Layer 2 of a small transformer language model trained on English Wikipedia (12 layers, counted from 0, width 64).
In attention head 0, each number of a token's query is one row of weights dot the token's vector x. The head spreads its attention over the tokens so far by the softmax of query dot key.

Query weights of the head. A number n stands for (n - 500) times 0.0021.
q0: 513 384 559 470 239 292 591 661 815 510 315 376 522 591 638 865 649 953 381 152 428 334 698 438 713 20 679 450 318 562 379 601 180 326 631 489 488 350 550 412 583 538 341 332 752 527 436 782 487 551 433 751 701 548 371 528 582 745 394 827 541 436 645 613
q1: 609 374 542 333 290 132 593 613 441 667 318 461 916 574 291 527 601 559 514 490 373 239 798 294 457 496 437 801 73 541 544 504 311 395 653 433 350 593 564 616 98 701 567 302 422 206 296 694 275 433 372 420 275 431 432 508 468 689 514 658 508 422 936 692
q2: 225 678 36 880 628 694 393 281 459 352 735 287 552 297 532 413 841 807 662 547 640 511 419 612 721 397 775 169 557 377 615 524 720 618 634 549 693 413 572 639 786 492 549 582 638 566 384 542 561 497 766 499 378 689 589 375 683 852 453 260 576 417 413 486
q3: 624 249 647 233 363 303 575 442 403 586 356 535 662 590 229 438 582 361 589 458 257 439 678 510 305 620 280 875 248 413 579 496 470 284 751 497 395 437 546 766 188 583 611 436 370 212 278 586 322 182 396 187 321 382 566 556 417 503 611 568 542 553 793 530
q4: 325 473 511 376 642 479 519 574 561 464 629 600 510 457 716 446 386 414 497 588 660 494 420 273 658 907 430 511 530 747 570 509 507 507 425 438 438 566 361 665 409 567 230 378 301 464 780 545 406 513 375 806 547 669 231 554 256 505 313 491 567 263 374 452
q5: 349 663 207 421 683 556 366 411 203 523 663 476 599 245 532 211 682 428 681 856 685 583 402 590 646 745 632 445 353 503 600 595 816 692 326 532 581 443 420 676 500 465 603 577 443 442 539 529 404 544 576 350 397 539 528 320 239 741 441 170 521 517 538 547
q6: 580 494 579 14 694 418 389 373 303 444 386 572 433 119 536 482 611 88 511 735 518 707 566 657 367 550 418 686 216 549 510 499 740 454 206 611 453 295 400 661 255 439 565 556 292 534 582 557 538 639 435 358 489 247 675 399 251 502 661 174 496 612 420 775
q7: 323 455 155 879 401 388 494 582 666 559 618 332 705 576 445 483 558 768 585 382 524 272 463 275 781 673 566 434 396 552 528 498 362 487 861 405 546 642 699 536 457 774 398 242 580 331 443 708 389 498 548 706 379 689 235 519 648 665 286 699 557 129 689 499
q8: 357 498 599 384 498 465 584 264 472 491 165 553 469 446 463 401 523 422 713 640 771 647 564 511 403 482 395 755 246 481 404 330 644 540 649 621 281 503 391 463 413 571 631 604 289 538 436 490 347 633 437 538 501 257 611 432 465 734 409 425 507 403 555 799
q9: 490 290 577 222 564 447 510 511 409 567 181 406 594 433 356 532 686 323 479 472 588 264 521 503 392 394 466 713 92 660 439 574 376 239 707 593 462 342 528 616 272 605 626 447 345 435 253 597 570 441 562 391 425 435 514 511 352 600 637 606 622 552 536 735
q10: 446 227 556 347 414 553 429 417 509 627 477 513 601 376 526 618 821 473 478 348 565 530 564 481 682 455 587 503 253 674 395 597 380 339 401 470 348 580 513 412 344 502 586 418 567 645 471 510 564 721 547 611 373 508 417 536 414 601 604 487 533 406 548 541
q11: 860 649 545 439 384 610 434 797 623 478 633 529 693 420 726 724 367 630 52 157 456 417 667 383 430 455 512 185 490 417 629 558 281 378 330 397 508 608 739 578 409 439 466 371 540 552 614 702 406 415 530 678 498 630 456 567 607 275 696 352 520 565 531 192
q12: 845 518 470 346 541 464 578 408 566 526 392 475 400 230 613 377 503 456 545 745 390 735 570 612 362 513 337 876 224 610 943 578 669 445 526 504 631 433 714 494 603 155 525 512 492 515 603 373 416 378 669 486 552 253 262 490 531 175 495 648 317 428 455 459
q13: 453 463 507 451 501 242 810 419 465 487 337 504 528 691 327 617 519 502 568 502 407 466 782 457 365 359 480 603 531 511 475 527 415 373 649 535 582 390 540 442 583 507 414 499 464 331 165 605 542 230 498 470 664 625 489 540 378 647 588 521 533 454 544 528
q14: 199 438 479 327 550 588 455 431 341 584 487 432 489 675 311 587 572 555 486 489 504 484 396 401 588 458 459 237 642 762 315 745 213 524 289 341 440 507 499 490 455 668 275 572 325 399 346 633 677 625 353 642 395 705 409 597 574 787 673 570 734 502 409 725
q15: 687 600 333 503 509 494 513 403 655 527 829 602 536 413 885 779 474 623 142 319 514 574 518 477 578 604 452 401 279 394 856 448 404 565 734 290 496 587 701 637 282 297 629 207 695 628 787 543 347 429 669 619 283 652 669 581 691 251 565 238 482 513 500 171
q16: 229 427 191 562 572 594 619 432 622 207 635 639 561 514 656 820 385 495 413 606 354 188 627 366 600 673 704 203 600 406 246 514 473 538 639 430 301 719 729 357 555 533 477 171 623 654 538 479 623 582 353 596 702 921 510 561 497 657 173 448 472 499 585 407
q17: 521 381 430 624 519 544 538 806 400 299 559 574 601 471 546 697 541 557 335 513 354 337 593 248 454 529 755 407 743 296 239 460 563 329 521 621 465 565 563 406 578 669 650 425 463 518 279 517 641 515 541 563 627 719 540 516 407 624 377 375 497 557 599 500
q18: 692 427 467 365 604 578 127 450 439 334 589 472 341 447 308 189 530 253 574 724 261 652 643 296 275 508 368 914 293 352 675 599 578 576 396 321 531 535 717 615 168 485 469 535 525 584 399 442 568 379 504 286 367 166 214 570 388 230 654 639 371 373 509 426
q19: 524 613 406 581 536 502 909 519 337 575 458 547 542 436 627 837 556 719 316 226 523 554 484 632 702 484 635 290 671 721 599 566 458 484 545 545 627 477 327 532 855 354 588 398 465 384 569 745 427 484 749 783 487 722 697 374 595 685 560 277 749 441 461 532
q20: 511 621 640 336 458 295 430 379 437 626 306 410 421 392 342 193 443 250 625 619 556 689 495 593 431 571 173 816 150 699 709 506 606 566 523 449 530 361 511 583 308 426 390 612 581 437 573 375 382 427 553 219 458 100 546 485 563 343 787 718 393 681 505 472
q21: 477 475 496 452 596 425 631 392 316 580 395 631 614 471 307 395 423 63 518 684 440 194 394 338 114 791 385 751 208 540 508 473 573 308 641 464 354 648 606 669 281 653 599 410 401 360 288 591 419 247 366 399 354 417 488 452 249 596 561 292 501 321 682 481
q22: 564 543 749 410 323 436 434 491 825 870 466 495 574 493 630 403 437 696 714 422 765 511 481 601 641 538 471 495 378 596 483 586 328 470 556 472 589 453 426 480 545 491 441 391 729 513 617 392 435 840 463 500 407 302 420 493 604 483 465 509 580 306 489 530
q23: 596 458 499 450 512 539 140 428 628 326 597 467 457 474 325 291 484 161 588 774 337 589 537 317 126 468 368 691 146 296 657 560 555 582 446 306 368 494 757 669 85 434 395 506 556 643 358 468 551 386 444 259 374 343 332 529 387 177 603 633 277 556 548 339
q24: 467 657 618 455 478 405 711 435 411 774 367 418 528 534 514 518 569 645 544 329 696 589 385 765 649 522 515 530 427 795 554 521 532 622 509 522 549 358 189 555 650 454 623 606 496 396 644 576 406 468 540 557 464 443 714 318 618 552 636 465 632 453 395 551
q25: 574 539 531 638 362 637 533 599 525 717 237 446 588 367 429 763 440 449 331 418 380 369 369 546 464 143 627 626 220 480 503 505 359 370 653 476 528 540 564 334 380 750 586 407 619 548 434 821 531 714 470 442 471 369 381 602 558 633 443 640 497 360 666 549
q26: 727 707 479 478 544 672 663 279 407 608 493 538 342 339 616 688 422 530 331 212 535 868 464 745 658 366 485 503 265 709 832 632 458 615 584 362 658 453 479 676 552 235 490 459 488 436 643 606 380 538 805 550 319 511 568 524 598 494 737 478 611 411 428 334
q27: 546 514 535 525 379 733 513 496 841 493 638 430 532 531 769 634 491 786 566 517 702 288 548 445 798 605 747 428 698 387 281 460 439 396 597 626 511 644 597 283 690 478 506 405 578 609 690 367 408 818 418 636 450 549 351 515 615 627 44 598 617 87 474 418
q28: 210 513 386 547 526 898 511 407 665 281 634 444 258 120 567 797 705 452 605 354 647 580 346 825 590 313 549 333 776 511 487 548 731 376 521 572 698 275 450 568 726 326 453 536 632 660 620 384 742 713 697 508 529 433 543 430 532 588 354 412 593 482 33 436
q29: 482 431 227 625 480 710 558 563 633 323 729 527 488 627 759 594 488 629 295 468 480 390 597 462 666 508 753 269 749 389 382 518 488 527 619 621 532 807 596 346 753 340 548 409 362 574 696 482 494 550 562 734 587 832 378 601 520 595 174 430 499 262 514 510
q30: 507 604 272 759 576 725 494 397 114 480 521 475 625 505 351 304 547 230 316 737 496 653 237 610 389 559 562 549 314 502 708 479 681 677 443 543 389 595 564 439 456 789 646 648 299 429 352 586 597 388 521 300 291 583 520 390 487 544 572 496 454 439 669 556
q31: 658 392 506 478 572 546 274 493 472 411 642 468 390 481 404 459 428 368 519 630 332 600 551 287 345 652 282 701 248 415 692 595 492 504 414 279 535 510 720 711 95 419 405 394 505 482 412 431 529 266 525 383 350 369 274 649 376 298 607 544 466 472 537 416

Each question shows a short text with each token's key, already scaled and adjusted for position as the last token sees it. A number n stands for (n - 500) times 0.0004.

Then comes the last token's vector x. A number n stands for (n - 500) times 0.041.

0 " the": 500 494 501 500 496 508 498 504 510 505 500 501 444 496 522 484 502 478 422 603 519 489 516 413 545 489 578 524 499 509 499 472
1 " e": 500 503 499 500 497 496 496 502 472 490 495 563 434 495 540 489 525 492 447 584 464 491 523 395 513 507 519 528 502 523 500 468
2 "ast": 501 500 501 500 498 492 498 501 518 503 502 524 462 500 519 423 468 506 584 423 510 489 498 616 450 490 449 496 500 482 499 528
3 " by": 501 504 501 500 495 499 499 501 494 504 497 491 431 507 506 403 478 488 453 540 569 497 493 435 527 490 513 469 498 475 498 465
4 " L": 500 501 500 500 499 506 498 501 455 501 497 485 401 498 546 440 494 522 475 582 483 501 498 432 512 501 504 491 501 498 501 486
x: 421 420 597 474 377 673 503 620 436 386 577 514 560 610 567 598 511 506 495 442 486 333 372 397 485 642 702 320 734 633 488 811 418 672 350 490 614 513 347 576 525 565 377 399 613 432 493 494 547 463 459 475 435 675 481 427 461 626 549 479 738 546 336 524
Which token does the last token look at most? 1 " e"

0 "o": 500 497 498 500 498 504 506 494 457 503 506 576 468 505 563 450 517 500 634 509 489 492 532 651 481 507 524 515 506 503 501 565
1 "ver": 500 492 500 500 495 493 496 502 470 505 502 480 446 496 498 377 511 509 621 413 545 500 490 671 416 501 476 498 499 484 503 555
2 "ed": 500 497 499 500 499 503 499 500 440 497 501 571 498 495 580 461 495 468 651 454 485 492 510 656 445 492 507 507 497 503 496 596
3 " in": 500 501 501 500 500 491 499 504 493 496 498 494 429 501 497 417 509 495 425 559 502 507 492 395 524 513 510 484 500 487 503 446
4 " ": 500 500 502 500 500 500 502 497 491 496 506 523 387 503 565 405 529 515 495 498 473 503 509 446 495 505 440 505 500 490 501 483
x: 485 577 509 591 526 443 482 476 548 531 501 480 537 485 655 498 489 533 524 384 643 474 493 267 558 519 584 467 597 608 594 555 345 606 565 404 495 402 528 583 476 582 531 533 463 392 555 457 600 508 416 631 520 547 367 539 596 558 492 516 757 520 384 611
Which token does the last token look at most? 3 " in"

0 "z": 500 498 501 500 498 495 505 508 474 512 503 496 467 503 507 413 478 511 664 440 515 506 481 677 418 502 496 501 501 490 503 595
1 "w": 500 494 500 500 498 489 499 504 464 506 503 522 421 498 558 397 502 524 655 431 459 487 501 633 392 498 423 504 497 488 501 578
2 "it": 501 501 498 500 500 489 504 505 466 503 505 511 446 500 529 403 521 450 633 427 529 501 503 697 464 504 507 499 503 489 501 571
3 "ter": 501 507 494 500 500 488 499 503 500 506 495 538 537 509 482 447 530 457 601 423 576 501 514 687 449 502 543 505 503 495 498 552
4 "ion": 500 508 498 500 500 487 499 512 483 507 515 500 494 496 508 389 504 491 589 408 606 507 465 692 446 497 491 471 498 468 503 563
x: 580 536 494 322 525 447 398 471 576 425 499 443 513 597 538 344 455 480 442 542 567 538 626 549 531 547 574 632 525 613 464 779 366 250 518 406 413 499 436 570 541 552 506 438 515 597 388 507 539 625 560 547 498 518 358 560 522 481 541 611 633 528 496 471
Which token does the last token look at most? 2 "it"

0 ":": 499 497 498 500 497 502 496 492 442 491 481 515 500 506 592 390 388 426 523 652 512 464 554 303 566 498 627 519 503 504 496 470
1 "2": 500 501 499 500 500 504 503 514 442 511 490 527 423 491 558 366 541 534 574 418 529 503 487 668 429 503 509 466 503 493 501 554
2 "3": 500 502 500 500 502 502 501 507 417 509 494 551 477 498 533 419 546 518 583 431 519 515 498 668 436 509 537 501 501 516 501 572
3 " |": 499 498 497 500 505 503 511 500 446 486 474 575 544 505 589 468 403 457 474 692 449 476 565 326 567 504 578 535 510 516 497 528
4 " ": 500 499 502 500 501 496 501 499 494 495 500 549 381 503 570 393 545 509 496 493 471 506 516 450 490 511 435 503 500 490 501 488
x: 536 549 542 610 495 451 497 485 530 531 479 439 510 491 635 485 526 472 513 380 650 539 501 284 533 519 539 443 575 643 636 551 384 572 582 431 511 410 547 573 448 594 517 543 461 366 535 451 614 516 426 587 485 504 406 520 613 563 530 526 743 519 419 620
Which token does the last token look at most, and with what share of its attention? 3 " |", with about 50%

0 " and": 500 499 507 501 500 487 496 515 511 505 503 520 426 500 534 380 439 460 464 542 602 470 469 472 504 452 484 457 485 439 486 529
1 " in": 500 498 499 500 498 492 498 503 494 494 497 491 410 501 488 401 516 506 407 561 498 510 485 380 521 514 501 478 499 487 503 433
2 " a": 500 497 501 500 495 499 497 497 479 492 491 512 376 502 568 454 554 501 416 664 397 497 522 288 520 517 586 557 503 550 502 451
3 " C": 500 497 501 500 500 503 493 494 432 503 508 503 329 504 575 444 498 518 500 618 412 500 491 377 526 491 498 517 496 526 499 490
4 ".": 500 500 499 500 499 498 493 502 473 494 497 540 456 498 594 409 498 487 481 515 524 493 510 482 517 496 533 520 496 497 497 510
x: 433 552 523 447 388 495 469 569 509 467 437 504 525 465 503 568 478 583 647 616 576 543 510 460 517 450 480 393 554 474 491 657 391 362 450 364 505 433 533 605 670 484 469 646 543 447 499 592 443 342 509 667 501 499 474 620 530 539 474 467 616 647 374 599
Which token does the last token look at most, and with what share of its attention? 2 " a", with about 60%

0 "1": 500 495 500 500 498 506 505 507 449 510 502 536 491 488 518 409 527 513 550 424 552 503 498 674 456 502 529 490 502 493 501 546
1 "8": 501 494 501 500 502 503 508 501 448 509 505 501 496 492 491 417 536 514 525 437 576 514 503 663 473 509 539 514 504 499 504 537
2 " l": 500 502 498 500 499 498 497 507 466 496 488 523 397 497 545 435 536 489 477 605 498 505 502 421 500 508 542 486 503 508 503 491
3 "iv": 500 502 498 500 503 497 501 502 501 503 508 504 430 501 540 421 529 483 592 398 502 493 504 646 458 494 428 492 499 481 497 548
4 "ing": 500 503 499 500 497 495 496 497 465 504 503 525 483 501 541 414 469 508 626 424 481 491 482 643 437 492 448 474 497 488 498 556
x: 540 497 564 315 509 445 393 481 525 446 407 488 499 585 546 453 435 530 509 419 409 496 706 479 466 470 472 466 493 392 400 607 305 490 486 425 519 397 574 567 404 520 514 412 499 481 473 642 539 549 484 501 542 574 413 552 496 428 516 628 639 609 529 525
Which token does the last token look at most? 4 "ing"

0 "7": 500 494 501 500 501 500 505 505 471 510 499 482 469 495 509 393 524 509 536 433 571 511 492 658 461 503 537 495 501 487 502 545
1 "5": 500 497 500 500 500 498 504 508 465 508 502 518 490 499 508 419 520 510 551 416 546 507 498 644 459 505 506 504 502 492 501 548
2 " and": 500 501 495 501 501 492 495 509 497 504 502 510 464 498 516 424 461 480 495 515 567 482 480 506 490 472 503 481 491 467 492 527
3 " the": 501 507 501 500 495 500 497 504 509 508 503 496 445 496 521 483 494 483 417 614 522 488 515 395 543 487 583 535 499 511 499 474
4 " a": 500 501 502 500 497 497 498 497 489 494 494 506 415 500 545 474 536 498 443 608 430 498 514 363 513 510 560 538 501 534 501 469
x: 410 508 371 728 383 591 543 431 513 721 370 482 518 404 551 446 408 573 510 416 592 572 529 511 547 401 630 342 605 556 346 751 376 629 474 223 445 466 751 379 551 373 600 486 546 443 579 578 628 552 417 473 537 514 507 473 587 600 434 295 694 435 619 530
Which token does the last token look at most? 4 " a"

0 "ou": 500 495 500 500 498 502 509 509 401 510 519 563 566 499 556 467 566 462 653 453 596 488 529 706 488 512 566 524 511 492 502 593
1 "t": 500 501 500 501 505 494 489 494 416 504 510 572 537 500 546 425 473 435 687 390 496 488 511 682 442 484 487 514 495 504 494 609
2 " ": 500 500 501 500 499 499 501 496 488 497 506 532 387 504 570 395 527 512 496 502 471 503 514 438 495 510 436 505 502 488 501 477
3 "2": 500 500 502 500 498 511 501 508 429 507 496 520 437 488 557 383 533 545 591 391 498 500 488 685 420 502 468 471 503 490 501 555
4 ".": 500 499 500 500 498 495 496 500 467 497 497 539 443 498 583 410 509 491 497 509 496 499 512 486 504 506 508 516 499 497 500 506
x: 447 548 539 448 356 472 473 602 492 515 448 505 519 454 538 535 492 604 646 616 586 546 525 430 508 461 471 413 512 523 526 674 384 363 440 396 523 409 543 583 625 495 434 589 564 412 470 580 492 368 549 665 446 503 453 607 515 542 437 437 642 660 428 629
Which token does the last token look at most, and with what share of its attention? 2 " ", with about 50%

0 "ic": 499 499 501 500 499 494 487 496 421 502 516 534 530 501 482 482 518 463 626 374 529 520 483 725 454 494 512 530 489 531 499 581
1 "i": 500 497 499 500 495 495 497 502 475 505 506 517 415 502 506 437 527 522 636 436 491 515 483 729 424 508 506 506 498 501 503 570
2 "ent": 500 501 498 500 498 493 500 508 438 509 504 572 514 509 514 456 521 460 625 509 536 509 486 660 480 500 546 481 503 507 501 576
3 " t": 500 499 502 500 499 502 491 488 423 498 496 524 398 499 567 420 481 502 495 599 403 492 516 324 490 500 492 528 499 528 500 481
4 "is": 500 499 497 500 500 494 497 503 440 500 518 551 499 501 516 488 544 484 601 412 532 509 500 637 477 504 483 539 499 517 500 552
x: 526 467 358 484 401 576 614 481 641 483 580 429 575 471 543 499 450 545 549 556 534 450 561 417 552 392 482 489 426 334 434 679 501 557 445 419 374 433 589 506 590 599 530 503 555 395 392 530 496 471 457 527 404 444 339 660 411 304 538 453 659 508 495 553
Which two tokens does the last token look at most, in order? 0 "ic", 1 "i"

0 "ver": 499 493 501 500 494 497 494 501 471 505 502 475 437 495 492 371 515 528 631 396 534 500 482 693 397 498 457 496 498 486 503 560
1 ".\n\n": 500 497 500 500 492 487 494 508 558 499 510 440 290 507 656 272 488 407 491 415 575 508 513 392 575 511 404 474 497 451 500 427
2 "==": 501 493 498 500 494 490 502 524 508 501 497 529 556 528 695 518 356 261 486 938 635 504 539 171 722 513 915 454 505 432 504 480
3 "N": 499 500 496 500 504 498 500 512 422 503 509 517 380 501 573 432 485 494 472 643 506 500 498 367 552 502 475 501 503 486 499 494
4 "ot": 500 502 502 500 500 501 501 500 481 499 496 550 480 500 516 464 530 509 606 488 456 504 510 633 460 505 491 519 504 542 503 562
x: 720 457 587 453 507 520 579 377 472 377 582 354 405 386 453 300 495 534 474 474 553 544 496 428 357 465 418 382 489 487 476 738 503 557 569 407 431 595 542 500 467 668 573 460 638 466 475 591 626 529 461 462 470 534 474 570 370 573 561 592 555 406 412 575
Which token does the last token look at most? 0 "ver"

0 " m": 500 497 501 500 497 496 493 507 471 499 497 486 374 504 541 417 519 452 473 598 534 495 507 391 531 499 568 505 498 495 499 487
1 "i": 500 501 499 500 497 494 496 503 493 500 503 522 408 502 511 445 535 513 622 440 480 509 490 706 435 506 496 501 497 497 501 563
2 "le": 501 502 499 500 490 501 502 509 461 506 492 473 464 491 520 398 500 503 630 487 580 477 521 697 469 498 540 514 510 494 500 559
3 " (": 500 501 498 500 499 497 502 507 470 500 507 470 403 507 556 428 534 488 443 617 528 509 495 352 543 512 530 496 505 491 502 463
4 "4": 500 501 504 500 501 504 505 504 430 505 502 547 475 498 524 422 544 520 559 430 525 512 498 645 462 513 506 495 503 494 503 545
x: 516 531 391 526 578 557 388 603 503 578 519 325 497 538 572 425 555 403 482 632 414 411 579 483 522 534 493 500 505 588 502 679 534 539 376 397 548 469 611 458 569 589 490 395 505 440 430 553 519 445 523 517 439 373 393 503 611 592 522 534 541 498 546 619
Which token does the last token look at most? 2 "le"

0 "us": 500 499 500 500 497 503 508 507 475 507 504 506 477 502 527 455 542 481 572 487 557 509 494 613 502 504 526 500 505 505 503 557
1 "ed": 500 497 500 500 499 501 501 503 462 501 500 538 505 497 549 464 491 480 606 471 508 496 505 613 461 496 512 507 500 500 498 569
2 " n": 500 503 499 500 496 496 500 506 451 504 499 496 454 500 534 435 482 520 493 604 495 500 492 404 495 510 492 517 507 511 505 491
3 "o": 500 502 502 500 498 503 506 498 493 501 501 544 484 503 541 467 520 514 597 504 489 487 522 622 482 500 507 514 505 505 500 551
4 " d": 500 500 500 500 499 498 498 498 471 500 496 528 442 500 542 451 505 510 500 550 453 497 496 434 487 503 492 500 502 509 501 483
x: 356 556 432 582 680 613 502 497 488 504 420 565 406 581 680 470 556 609 483 441 388 499 516 499 473 378 623 259 628 636 523 973 420 714 509 371 663 368 429 457 473 443 334 611 535 484 634 512 667 662 460 564 576 541 405 483 468 450 395 515 690 500 610 687
Which token does the last token look at most, and with what share of its attention? 2 " n", with about 50%

0 "p": 498 499 501 500 494 518 484 488 416 499 499 567 449 494 611 410 526 399 704 419 492 479 492 721 480 467 589 469 486 527 497 602
1 "l": 501 496 500 500 494 500 498 515 438 508 493 512 428 497 570 363 508 493 750 397 558 488 508 824 400 495 502 501 503 503 501 628
2 "ay": 501 499 496 500 500 473 489 504 464 513 520 595 409 509 526 387 477 501 661 339 455 525 466 717 367 496 365 485 486 489 500 595
3 " n": 499 501 499 500 491 487 499 513 382 507 499 502 377 497 585 358 461 543 474 752 490 500 480 276 495 523 492 529 514 525 511 476
4 "e": 500 508 496 500 498 494 500 500 492 504 504 478 463 496 508 368 493 535 803 362 584 489 492 974 370 491 494 497 501 463 501 656
x: 561 553 541 457 437 447 449 450 548 352 473 518 442 427 553 444 473 487 550 554 487 447 505 487 475 525 628 589 557 417 447 580 430 499 547 387 513 515 675 482 528 495 544 609 456 527 453 508 481 542 477 420 372 520 529 446 514 429 586 463 547 503 373 544
Which token does the last token look at most? 4 "e"

0 " t": 500 502 499 500 501 505 487 491 434 502 497 531 416 499 559 431 482 506 493 583 402 488 516 339 491 496 478 520 498 527 498 472
1 "re": 501 502 500 500 496 502 505 506 414 500 501 546 519 487 516 467 535 504 603 461 545 485 520 682 455 511 513 529 511 510 501 540
2 "es": 500 496 501 500 497 501 503 499 443 494 508 554 520 500 526 469 525 468 653 433 535 497 507 678 471 514 525 492 505 493 504 558
3 " were": 499 500 491 500 496 497 480 501 450 496 494 539 466 492 489 475 485 503 419 547 510 495 485 428 515 484 498 496 493 530 495 458
4 " ": 500 500 502 500 500 501 501 497 493 497 507 520 400 502 559 406 527 519 497 484 483 500 510 459 493 504 436 509 501 490 500 482
x: 469 582 517 579 524 434 483 474 545 502 516 461 533 489 659 507 485 540 519 410 646 476 507 262 576 513 581 459 613 599 599 543 345 617 564 419 481 399 544 592 501 588 521 546 464 398 555 465 599 519 422 624 511 555 346 518 608 552 483 510 729 529 371 613
Which token does the last token look at most, and with what share of its attention? 0 " t", with about 80%

0 " and": 500 499 506 501 500 489 497 514 510 504 502 518 433 500 531 392 445 464 468 538 592 473 472 475 504 457 486 461 487 445 487 526
1 " ": 500 500 500 500 500 501 499 494 490 496 508 526 381 505 563 404 535 513 494 499 461 504 508 436 495 506 431 505 500 493 501 477
2 "3": 500 500 501 500 501 511 501 500 413 508 502 536 491 497 524 434 539 540 598 401 489 512 493 679 424 505 488 506 501 516 501 570
3 ".": 500 499 500 500 497 500 495 499 470 496 498 530 446 498 581 410 502 503 481 517 493 496 510 464 505 501 504 521 498 502 499 498
4 "0": 499 499 499 500 503 499 507 520 413 511 512 510 501 492 506 370 512 558 533 393 566 506 504 643 451 525 461 532 516 490 506 525
x: 468 552 326 446 533 509 372 633 518 404 636 275 495 508 431 424 427 446 514 558 434 531 493 459 545 475 457 532 498 600 410 700 509 502 507 387 422 496 594 490 537 533 469 428 530 397 454 541 539 483 436 604 519 520 407 521 589 629 491 568 500 433 478 546
Which two tokens does the last token look at most, in order? 2 "3", 4 "0"

0 ",": 500 497 499 500 497 501 509 503 493 505 496 473 459 504 492 429 490 527 537 524 523 508 489 523 478 510 514 506 506 491 506 521
1 " wh": 501 496 500 500 502 501 495 503 490 500 506 499 392 492 563 454 486 462 416 658 494 482 526 335 549 492 553 499 497 487 499 449
2 "o": 500 500 501 500 497 505 506 497 477 501 501 568 456 502 566 456 529 505 600 523 485 487 523 618 491 500 507 500 505 501 500 545
3 " ": 500 500 502 500 500 501 502 497 495 497 506 515 405 502 550 415 525 515 491 496 482 501 509 451 495 505 445 507 501 491 501 480
4 "id": 500 498 499 500 496 497 495 497 448 498 500 522 443 494 542 445 524 505 577 425 447 502 496 599 453 502 426 504 497 518 500 531
x: 492 438 428 469 374 564 470 414 561 506 556 450 586 421 444 467 515 516 512 477 507 408 601 495 380 289 562 466 365 439 534 728 374 617 498 456 450 427 463 501 363 474 483 366 479 569 407 571 571 554 430 336 494 486 339 459 476 481 537 633 745 552 574 560
Which token does the last token look at most? 2 "o"

0 ",": 500 497 499 500 496 501 510 504 492 506 496 471 455 504 492 421 489 530 540 527 526 509 488 526 476 511 516 507 507 490 506 524
1 " p": 500 496 501 500 494 501 495 497 457 501 502 520 394 499 546 440 526 492 462 592 470 496 497 372 527 501 524 504 499 521 503 456
2 "er": 500 500 498 500 499 495 506 508 470 500 498 539 494 498 499 505 544 469 611 456 537 498 507 673 485 504 525 508 506 505 500 552
3 "ip": 500 499 498 500 500 494 492 502 446 498 505 544 470 502 526 446 533 486 587 403 503 499 488 618 465 496 476 507 497 516 498 533
4 "her": 500 509 498 500 501 494 500 511 471 510 508 461 432 498 533 407 506 518 610 467 569 502 469 664 448 493 521 492 498 485 502 568
x: 552 383 498 379 417 522 455 435 528 395 375 485 535 478 507 601 396 405 451 576 492 473 495 485 558 614 466 565 629 438 449 725 295 431 382 344 460 627 559 549 498 468 514 291 606 494 386 574 594 474 604 374 525 448 367 483 578 496 590 425 611 394 464 402
Which two tokens does the last token look at most, in order? 2 "er", 3 "ip"

0 "1": 500 494 500 500 498 506 506 508 444 511 502 539 490 487 519 399 530 514 556 416 558 503 498 692 451 502 532 489 503 492 502 551
1 " |": 500 506 499 500 504 497 510 501 450 492 482 558 563 504 571 475 403 446 503 647 481 475 553 394 556 500 584 532 510 509 497 533
2 " ": 500 501 500 500 501 496 500 498 483 496 504 544 417 504 558 421 524 491 508 498 481 503 517 461 500 509 460 506 501 489 500 489
3 "1": 500 504 500 500 498 502 504 505 435 506 498 560 483 487 525 407 540 521 560 419 509 505 503 665 445 511 494 492 504 495 503 541
4 " |": 500 494 497 500 503 504 507 500 441 490 484 560 536 503 568 481 425 464 514 627 448 480 545 406 536 505 552 528 508 509 499 532
x: 359 512 581 519 498 496 387 460 446 535 413 498 532 479 390 423 489 492 600 559 529 457 520 412 530 492 490 467 517 619 272 663 529 529 470 508 523 506 490 392 453 591 476 540 477 382 441 483 601 620 407 551 586 456 404 507 451 564 509 506 748 599 440 613
Which token does the last token look at most? 2 " "

0 " and": 500 499 506 501 500 489 497 513 509 504 502 518 434 500 530 394 446 464 468 537 591 474 472 475 504 457 486 462 487 446 487 525
1 " it": 500 504 500 501 502 498 479 503 457 505 524 561 427 494 545 451 504 527 488 483 450 489 452 472 458 462 403 483 480 507 493 523
2 "s": 501 492 502 500 498 502 498 497 513 500 503 454 446 514 583 436 502 453 710 403 565 492 495 651 465 480 533 516 497 503 497 607
3 " b": 500 500 503 500 492 508 488 492 459 503 501 467 330 497 564 401 516 506 466 560 450 485 506 340 507 488 469 499 497 516 498 439
4 "ro": 499 501 502 500 501 502 511 510 427 496 508 562 443 494 592 433 515 473 600 560 530 476 542 585 497 506 543 518 510 485 500 542
x: 559 499 546 452 408 540 339 489 586 409 501 552 589 459 566 502 487 501 577 515 583 436 667 308 533 603 364 532 598 477 495 790 596 538 342 272 495 596 543 326 485 475 483 582 400 530 447 660 518 239 493 539 489 563 525 542 600 561 353 441 533 473 500 471
Which token does the last token look at most? 2 "s"

0 "0": 501 492 500 500 501 492 511 518 412 517 513 528 518 491 504 387 512 528 553 387 588 508 503 681 458 521 498 526 513 487 505 544
1 "0": 501 501 500 500 502 492 510 519 410 516 513 528 518 491 505 387 512 528 553 387 588 508 503 681 458 521 498 526 513 487 505 544
2 "2": 500 501 501 500 498 506 503 515 437 511 499 510 448 490 548 386 524 521 599 400 559 500 487 715 433 497 525 474 503 487 501 573
3 "\n": 501 501 502 500 493 498 497 501 574 501 487 418 341 504 588 339 515 478 478 471 521 503 520 447 521 498 431 497 497 479 496 465
4 "|": 500 503 492 500 510 492 495 512 542 489 497 562 506 499 573 438 438 352 480 520 572 469 543 495 589 484 559 459 495 433 489 512
x: 381 387 544 344 385 460 416 396 416 441 352 468 505 567 415 315 499 489 475 368 591 580 476 485 461 421 496 512 617 665 395 677 398 634 520 431 358 541 451 573 548 632 616 614 464 536 399 375 571 469 509 543 468 454 471 437 582 525 628 505 551 565 450 495
Which two tokens does the last token look at most, in order? 3 "\n", 4 "|"